Layer 8 of a small transformer language model trained on English Wikipedia (12 layers, counted from 0, width 64). Numbers have three digits each and are written without spaces.
In attention head 1, each number of a token's query or key is one row of weights dot the token's vector x plus its bias. A token spreads its attention over itself and the tokens before it by the softmax of 0.177 times query dot key.
The model reads these tokens: " his" " family" "." " The" " two" " bond" " over" " their" " mutual" " suffering" "," " until" " a" " st" "unn" "ed" " Ry" "ū" "he" "i" " learns" " that" " K" "uro" "su" " and" " his" " wife" " committed" " double" " suicide" ","

Query weights of the head. A number n stands for (n - 500) times 0.0016.
q0 (bias 0.032): 537523439563390475474178873344348473464314036510469635387479369497386363592685377492420916433576584600544662574411596477486432785579448428410487554402674633452371552732499386256653570466459614
q1 (bias 0.104): 359426349651553733541298400608393411563609689605061477749710555702645539251461641583436657190446282440526545509439337562613540587395480595495357399643624505457425440296618661264677523356783273
q2 (bias 0.151): 426557345477554590624667526687465678858396619473612578645721550388743528478512522592299541622649548711629458350261593570355376555336540593393423514669541389511303388474285611704684535320289285
q3 (bias 0.018): 692509602342726511586473559552479429599401463752446478398140475441417479611587364490525371609577561421680357388600072623473781360513778294539499391490556737708373531377415436366384740248504484
q4 (bias 0.054): 426431481516585652501367518470378395360544580219432555447432424367581395618598310376717634632221374722565672429319585405665416667429606242614343323458611595545598428489453601293280579455572284
q5 (bias 0.020): 361491418268619550358337383229506542653459458567469271676531574467680661296311178494624182639154155479368421469498525498757451567581303641685732536473347468477709200460694219811560415558342339
q6 (bias 0.161): 417368723758685511331364400342706458218308397444644672359703605220459648535501562435594502301559465735499307394608538664506651485685367805417327534719540658300512504678273464545231493521286672
q7 (bias -0.125): 346479876356442677443466493416465393460720483487541416507287494393326452416802433707853499476459848492476454615564573757648546522581444509429530608672524382745551551528398532416727317363339371
q8 (bias 0.038): 484241380401551608496345547629651536429587521580418390607508563289631487599342444500711434460305645415814249459304367575571650477162196516394618830401340378610503478397361462639436317445473422
q9 (bias -0.114): 525574216308428319262584420389645399510512423557561283483596681406547319369298480810429563470505470625391489411304518651710506366546451411649651459519568846573721493551477656699520480302614367
q10 (bias 0.055): 758879428544473450412372467536672550399312417601513320474601444419627564686625519777696500719636415509462873597348280596451365605500669640603623588486525239611357464546515413262179377486373420
q11 (bias 0.089): 623596320520215648510497397524328846650413525489434277452573358334465653631351447715475263394301559589497572498654652607720527659436675531524345222769529449562239582430517451606522390533506442
q12 (bias -0.055): 505382566631433396522476615251622391505327473282558492258393519444636692193579543484426541262578507492700663490534295429433600423531576633697731562493337518349162540897331505589587499516495461
q13 (bias -0.074): 706626645229585288622780625371706439744937499323556305332448470650543586440422519394487670189504575575595411694438323472603402402550325542626395483591401550444482319430476272513424739593461319
q14 (bias -0.102): 825525399408397466628759403627372336545351443323505192512479717550535197575612598435632399709379705434519578244351436390568699567552537527467382744497513446357765325273607538528483353586477390
q15 (bias 0.090): 398368497764533671762514427533362360351481256578731533082596560327308254603748399442173823334402471524460487317797433540174503651622734497266395608444364421715643350500542707443390563615354843
q16 (bias 0.134): 514618550601435223621279863513503715549494554360615575712582488551280318478805489318598645519701442376619435304528866333433321535567421259475371522329326620581440084496681682593684551325642553
q17 (bias 0.074): 396422631705545502441496732614746309185602459494253565543638622665525325716719567546457585376545664567334717606511442569158509335497617488288552442267571720447207284876464729683525692525174735
q18 (bias -0.027): 366416368441581449304552425360560591475585551404641729672553509547619598275336299353577434229323357292545636617580608717820335567307433581495601507776493261532372428811339763385541326706653700
q19 (bias 0.049): 549639538538449574436506385521769564314342314581506532588347591355656455470516683414412316595397501448405609743754510678241703684280421596478357649539457490555617642420542512653696551362646412
q20 (bias 0.025): 562548697466718450437752616233297639482609340575392603551521419655216475852607571520592674347494397416626405426522307244558376542651518487566391333233382364636426632322348714540513646696523359
q21 (bias -0.087): 259662471564542603214338517463520324482379528589405615636559498257491584455483685385469292427471564550522773589374560640546454337376694544460290831587227635516296290453547585654301426319504529
q22 (bias -0.044): 492486485317508680401599167545858715364517315565559318347518592732513427672212144638539501548483513723512132636453694462786338656542624731518446504417193683445397344656585367292653513573654469
q23 (bias 0.024): 476547392702215456395443726588530479490298250374412780703709401790272318698520489287345654421504477568656604649552296402209598235422274490664411308511440610468684357599705675526480290391556512
q24 (bias -0.169): 530505386927449595394613426611620626396523475265780440472282409562697606554222504719530631486064499389319494564502244155592327506469544653631425618683293444455544515600437477525525708312444366
q25 (bias 0.034): 451655101306737510623535130635461527476590913416317209687526399593520782266016340400591346619308415345421332625182552639622612533663412546196381687341444513457594623420565558625495631551511290
q26 (bias 0.020): 730710417417765569515320213534556441424499445621394378490078711371470686435358337429293201396533648523583474625628602301296306426407324506688382497513480714455351543285547635520537411511491297
q27 (bias 0.125): 376614623676478394494515510434824671427555369463472720478438450558266309423579700474451676389350341599594266240657609366483390415591655409303799615548633529428665490620401366426396522485476680
q28 (bias 0.046): 834568478522441648342348360432403726296713695644429434536484561410646760240451261478545552471648634518601716335457421364501641475548726663346550421713438466273721450310742476658608569186433526
q29 (bias -0.062): 252413363487778454628759895461647636301428505376596509605592424650458473316514389724557475538474466666571680476592731242587355559076641804511518392585587340421593631463320455624498356451495657
q30 (bias -0.120): 408668545500539608547498740653141576620675319545628257702408550353392387773566749282611263533444357353352584338102554433478591432555751456523378386577238410412588412756362565323632402610465410
q31 (bias -0.126): 559445751197661729667312572285625703635588666568329624485538465523684271271060158405443548592442443324449448689391557407794387480542363709424447360548474695531539637426426503641704215395433473

Key weights of the head. A number n stands for (n - 500) times 0.0019.
k0 (bias 0.252): 601284529502592436253587438537578470450523394354386491562514783318394439503531357339402732620543299398525529632495490607457259395627660471675533462550484435510494704516406705288483468406356411
k1 (bias 0.248): 523610512459548740536688194652533596732604634348417576553404569653508611597415517665407448393393220433697561524768515401431460683381460497232322435436667402549342547438461571398560447477582487
k2 (bias 0.091): 621571478336557394654414552559573564503574570351405304474655738529460538583478367552575521432454536744598527442511348544542307629442413700443396570567384491403412429199366697509671306431473367
k3 (bias 0.119): 710606471526682623619383360440369599300695326621383387529395649361430466557501459657439582584659550460637612275720367468589550389496571250593622426457439753548617628520661427494394777497454260
k4 (bias 0.104): 511463292520575483598434551615297504639583632507549359554514616437422389665474520378650544650590515431700582452617690475475400604405577282520442435562465269609421664334468488494386492471281749
k5 (bias -0.179): 463465402586663549588192634551654441497259802495537413538553423478345599347582480569682253522286231559382600428594571487428597563729294447326575443429591562493482128536554227615550471424611637
k6 (bias 0.282): 575378443720624773376613518418487597418494536476600595626670604452512432344643343425407543313426544560461510590482446617501319561450575623344736598403491505553241573559338624928523416417328389
k7 (bias -0.055): 417497659403649384515435408338658437505525542380555540433523375377382465424425462464608265509753950449435625457692723605715513553476337456391647414579462343585587635570435457592488463516621489
k8 (bias -0.228): 522503285514336330462377396396428590400542632603593543576702457420471741472334649483485369546475537585817479585485446378651497664401309652470491392540495454423532310425506512715366624491491391
k9 (bias -0.207): 569726335577363413454386653434607399552513516502309525435407508735502352577663420406600253609521469351560536566638795621734348505580386464385416490367489596438415225664637477690610436325460450
k10 (bias -0.012): 659704436415429681407527624562496526521537406611597280533569636383845469612519548648632387714391503667515575530467527491558340571619644407552652386487445391512542328569493429432336450227395302
k11 (bias 0.223): 456487322450642511364544463607551653551413480463322408676662466497540315616496549461702417437354569729640588457678465485518642544426703387465351723392443291562493339314457586619573637266673562
k12 (bias -0.006): 464379642566561428583613523321640453413655351314471554690531795489425514349452567429498610413667423258645620442461395460566535367534433661435736625517453475411371388890392518572371370363380563
k13 (bias -0.395): 681479665366480450602676638572596355727591688570515478172599507553556492721512613508506648389637603339549462547377375387513440365421461504551491505423632568462568419618339378747442699489557561
k14 (bias -0.089): 691524640532540542674602462422247492566451487447333541555612436466393622703494358273510381770639603797402498374397555450400781515503676464688344358493401438498401347649505449575510460486439333
k15 (bias 0.386): 492486502601599638390614238380516428340445352708769573645341799468466321687548248453548517615609444498299582575257444321458417388281559737586376576536291561474736746457689779464567513409502521
k16 (bias 0.363): 358441615369792395452625574454279566497457415612606664739303651663395517633518483512360617518567355552580543428583624539215318194413578391515463488620254555409564310293335790389732523644397404
k17 (bias 0.165): 390524603449598650426719407366608532326435268458505453335724600625710587488482365457276436584658449330577467569582658631287537270460434567597529635548399527322544572554456801594487445552028626
k18 (bias -0.093): 399485657504530363457539690371535480661424517505582531763634465467742127193357611590527655330485503481577661646528545248558639695434308523455289419556679662277460506588347603601526466544623699
k19 (bias -0.006): 604564388601510483470347338422626394528546396682326465628510675191601744487430539309310508434305707516433348561675578571505572527310338597462492514504334499490375369436588504587636446448594627
k20 (bias 0.211): 561540652363591498399471337534294589514611737481460444517314445574522520513569501695650502491435546300533308533347335496538654334673658494360454481356473444506629569385472776344415679616381353
k21 (bias -0.184): 502626595669307504449418349586673741462463465464488432380383443425527461397290316356479444608340674473316863507470523470255546490494523642420559472691426626392447420507473352569507414415530619
k22 (bias -0.297): 527481421501641504435465716601626760772360843493377493530495429493545175381347491443354419681380413455444229535514467538598410738471621596517679525550532285431559391601542271650676614588474462
k23 (bias 0.259): 646393421631309541599675415475370536669332552461487692578712530569623382585439392506334743541699407506363369548665642482515488219588323534471523529528399517626467445392762531365577472348313426
k24 (bias -0.143): 300543460672514449357397481684535290572594715380572428455573455460664552428386346620372584697492613096467586352378445480705509602317422525556450604630460253434419321647410311651529434399518469
k25 (bias -0.242): 332505412401611662659485522835391431542474510437573331415663449525266481565483618417494461504242572667660434725646243577635609804618309479327330353221753548548479310349543337732539634605560526
k26 (bias -0.201): 667504493415562581625329322774542484652555549453423164436209598488513572258333394434431439525600564658576396557606480610450662497344258534593549403577604770482388493473645293608318513439684457
k27 (bias 0.289): 408621630516557568436777503338657598245455575584497577589378614643472526390545431360460687382518337541498245319440478409653286452435596380437632424448353520659522607538483668596599382438420507
k28 (bias -0.277): 562562684318417618376259415612573450474312417848439627515604571462464568345487409492445446462652671493643846514597420551666627496538625643553391549617531411453524254419604383522378331413526535
k29 (bias -0.158): 116410683515423522333403757346594659420504852473573388466609626465417562475474466579600436550455433614426671544646790368600457444275647604552405552596515555508359590718324546464535463592384502
k30 (bias 0.221): 547302599572574308524553569545555462740476442509562258374364373332558533858674465709530586720527511698594552371336497447478622628583739448276513404528411422613463422637388475442532391752415582
k31 (bias -0.224): 459210453268607518505372668600542398514410664353322429488622442592434384421334427672489411265484636411432645620513419500661708693494529733458528246871670557471631340473520536598645562556608546

The vector x that enters this layer's attention at each token. A number n stands for (n - 500) times 0.0069.
0 " his": 507360421573583648677404624549436585402446574387498607638798388325459558552496519302571343487341365748481654552613503723330508513432449526431444494377574467399342328341553308639566566454529681
1 " family": 477429388609534387704464553618507663491235496459360437555717504457280506372544613285627497450462434792680562288669546573396489642455496508346476482388670573601294319490536455553498477486542520
2 ".": 454571313599460558971372583432449553390442581500581568598776423331474596489386451415517366490385415586547568472586494659349521589500565453387578368481623494556269307396427460539581548388542639
3 " The": 500641324468380710852445561458472470486381529362443516595706621486319392519415505425446427443308376782550498381701470652487600483430482578540444522466684524525334302494425421486610482455521566
4 " two": 520476378465573555741368457497460523459392441383369579462729626456275366336447628356535412599361498818618584390768544598475512536522612516442401500484514562470376286537564524443490530433654405
5 " bond": 621551425402732456743420419669521491484129568342386597511584433511511363562564371492575515495406472744647509292723567477408496478393561544369506502568631393484352293579587523538486428421648510
6 " over": 466516468445577538609369368560321485491431562348465551550589460454581490518532453376491457518354590906659398409692535389292441581644554393529530538595715502466352255602524454611497423340569569
7 " their": 476568499493538581827298499499475502503365429388415504579675646507402369388521486311573439439468406891591608277689478590477573526531488568526373459516599438516315434484517338552498433460444528
8 " mutual": 586498569446619588826275485603466528511312471523425502490638407513395475431563502390452383348466457841602510234721473511363517511472534538417555559527613438395446313616593416593544386533444535
9 " suffering": 613483567492589493755240392669507546476299595452568454517717605441400442435523484376506437440516422875535490369606564382370451504418558468413526486397770411392423393626568491595463444317537654
10 ",": 457553387451475502867277527599374546329414510433505488580681522433423519414573374436413443512460553770603465420660637590386586540522483562489503333541677516615369298453334423534569510325517705
11 " until": 412475438531447627695407381542639525473421479304467577643668446384492473519576421419385377620271540880593497533694534506306478644683548360503458530538629443487453302500467354467471515400566492
12 " a": 552520522509335686733348455557494547515478378328292500592518543475399510659468563395459451424386271828499453524668591443327526560481589648592292603585625430536348315598622283491465585448432600
13 " st": 703366537535524375687367334720390496446382517317514596621517442400436417436530571355505427404475421638709384496772531445475572450482559668542444515554642418545352185718698460448618497460491443
14 "unn": 693492556540659320742419395685415354553315457503414609615662526483508538539551357389500522403534587606679474288685591333459373573382378611409397376510522320556342339698715350551546514448578516
15 "ed": 447630357405751447745342425614362410600333609437320606480632568424484395510589512455433556345545449786612434402676671414270542607519399528577445554490576506437341318596568346542480438399526616
16 " Ry": 580485675496745353711364379610427468487175457422681481732588578359367440523514597268567483461351512502425397455712373604486445574662442643568455490433566510406446314630590343553642543332558487
17 "ū": 530596519742944437673378417752452390470143493347582432605578511438403658494397588438464530422549583541394397464645485582384428594493358466561493343364547557423366361618605329548628445469565529
18 "he": 589548435661838350701330554702585444421303473561434511617548564541252637478391578520392494381527440606372499332626515557303459669545304561622367581406563449554407260623585286526525438602492494
19 "i": 558602333644890336625366559694502425391196510623494437556673498543347619415555628425394523416460406617412430377597711529309553583574299602574411423553541620432308394624509365556467423442578456
20 " learns": 632532454418579511676346505635495618630330715341487468664621648402369598549696455476445447539486488816477481505680612434433294511500306541366531498385488477404443289517439395416442578315474670
21 " that": 588514356415408665791395501612455546501296563370495488638627544501424445390583427435408455539382570886567458408640631574332438571581434528507526413619495552453411343488371309468525555393415675
22 " K": 583473468448639317652422464618451576342271360304542472698460440388450412546514536293556510687401542634417307406683480722585499575611440642419451482575525552603370278790597414580626544366465513
23 "uro": 698555424707937570688361475585477426471235345351597443568578444432343476499438567500496481508548584545428292398663521511480460685491412464500455514461410576526485179680520359518658453514497521
24 "su": 511592412587974444635305659681453481425223476567424369532576553424386537589530494591403569550458527665390379377695677465460512615541339598439513335406339488412397394646507347582500579472521370
25 " and": 515473492537515607874383576574563559428457400502531384518604573442264429469713454554332447615212467784550423466653667537410432631633465463467469510438460528522288316507373440549480524416510525
26 " his": 441522382478582566893271559531614574476407342445421488513620592463251448490628512383570469531437293880525509365635494530407460573490499542530486515453551512463445380513549334595590438424457482
27 " wife": 536419309537581380709355585649564604530217477434417452461603567378274435435561454446584408486521393838659511306657592449323320704573504603437515539440533657545516369587575436452459567427496543
28 " committed": 518486452423548450795242506621547683603360611444388418606528583332483486569719464441520481364464413881500504440600611420345383601488479500510614547422554466372422373587505384588450403335432645
29 " double": 594473644459671448697281475508391549582324477350500444506612569442527514453537604354479408391570449897632486278629641531411484519484523560533541492627589513450362232544547438494438427404517418
30 " suicide": 663484436525672373753197475582503539567208602309384487637559554414447413482698548448602473419612499814530580357609527441352395474445548657419641504496558478446373382541393416500484527396512581
31 ",": 493568382545468450873239551590425644355459492416550441627601504430419562517652394432456431525519533725592490452605646638355504531514495577473523338511545579610366274462303282507537525308532643

Token 11 " until".
Which token does it look at most, and with what share of its attention? 0 " his", with about 30%

Token 20 " learns".
Which token does it look at most, and with what share of its attention? 20 " learns", with about 20%

Token 22 " K".
To which token does it give the most attention? 22 " K"

Token 16 " Ry".
To which token does it give the most attention? 16 " Ry"

Token 24 "su".
To which token does it give the most attention? 20 " learns"

Token 28 " committed".
To which token does it give the most attention? 26 " his"

Token 25 " and".
Which token does it look at most, and with what share of its attention? 20 " learns", with about 20%

Token 31 ",".
To which token does it give the most attention? 26 " his"

Token 15 "ed".
Which token does it look at most, and with what share of its attention? 12 " a", with about 50%

Token 23 "uro".
Which token does it look at most, and with what share of its attention? 23 "uro", with about 20%

Token 4 " two".
Which two tokens does it look at most, in order? 3 " The", 4 " two"

Token 30 " suicide".
Which two tokens does it look at most, in order? 29 " double", 26 " his"

Token 19 "i".
To which token does it give the most attention? 12 " a"

Token 27 " wife".
To which token does it give the most attention? 26 " his"

Token 5 " bond".
Which token does it look at most, and with what share of its attention? 3 " The", with about 50%

Token 18 "he".
Which token does it look at most, and with what share of its attention? 12 " a", with about 30%

Token 17 "ū".
To which token does it give the most attention? 17 "ū"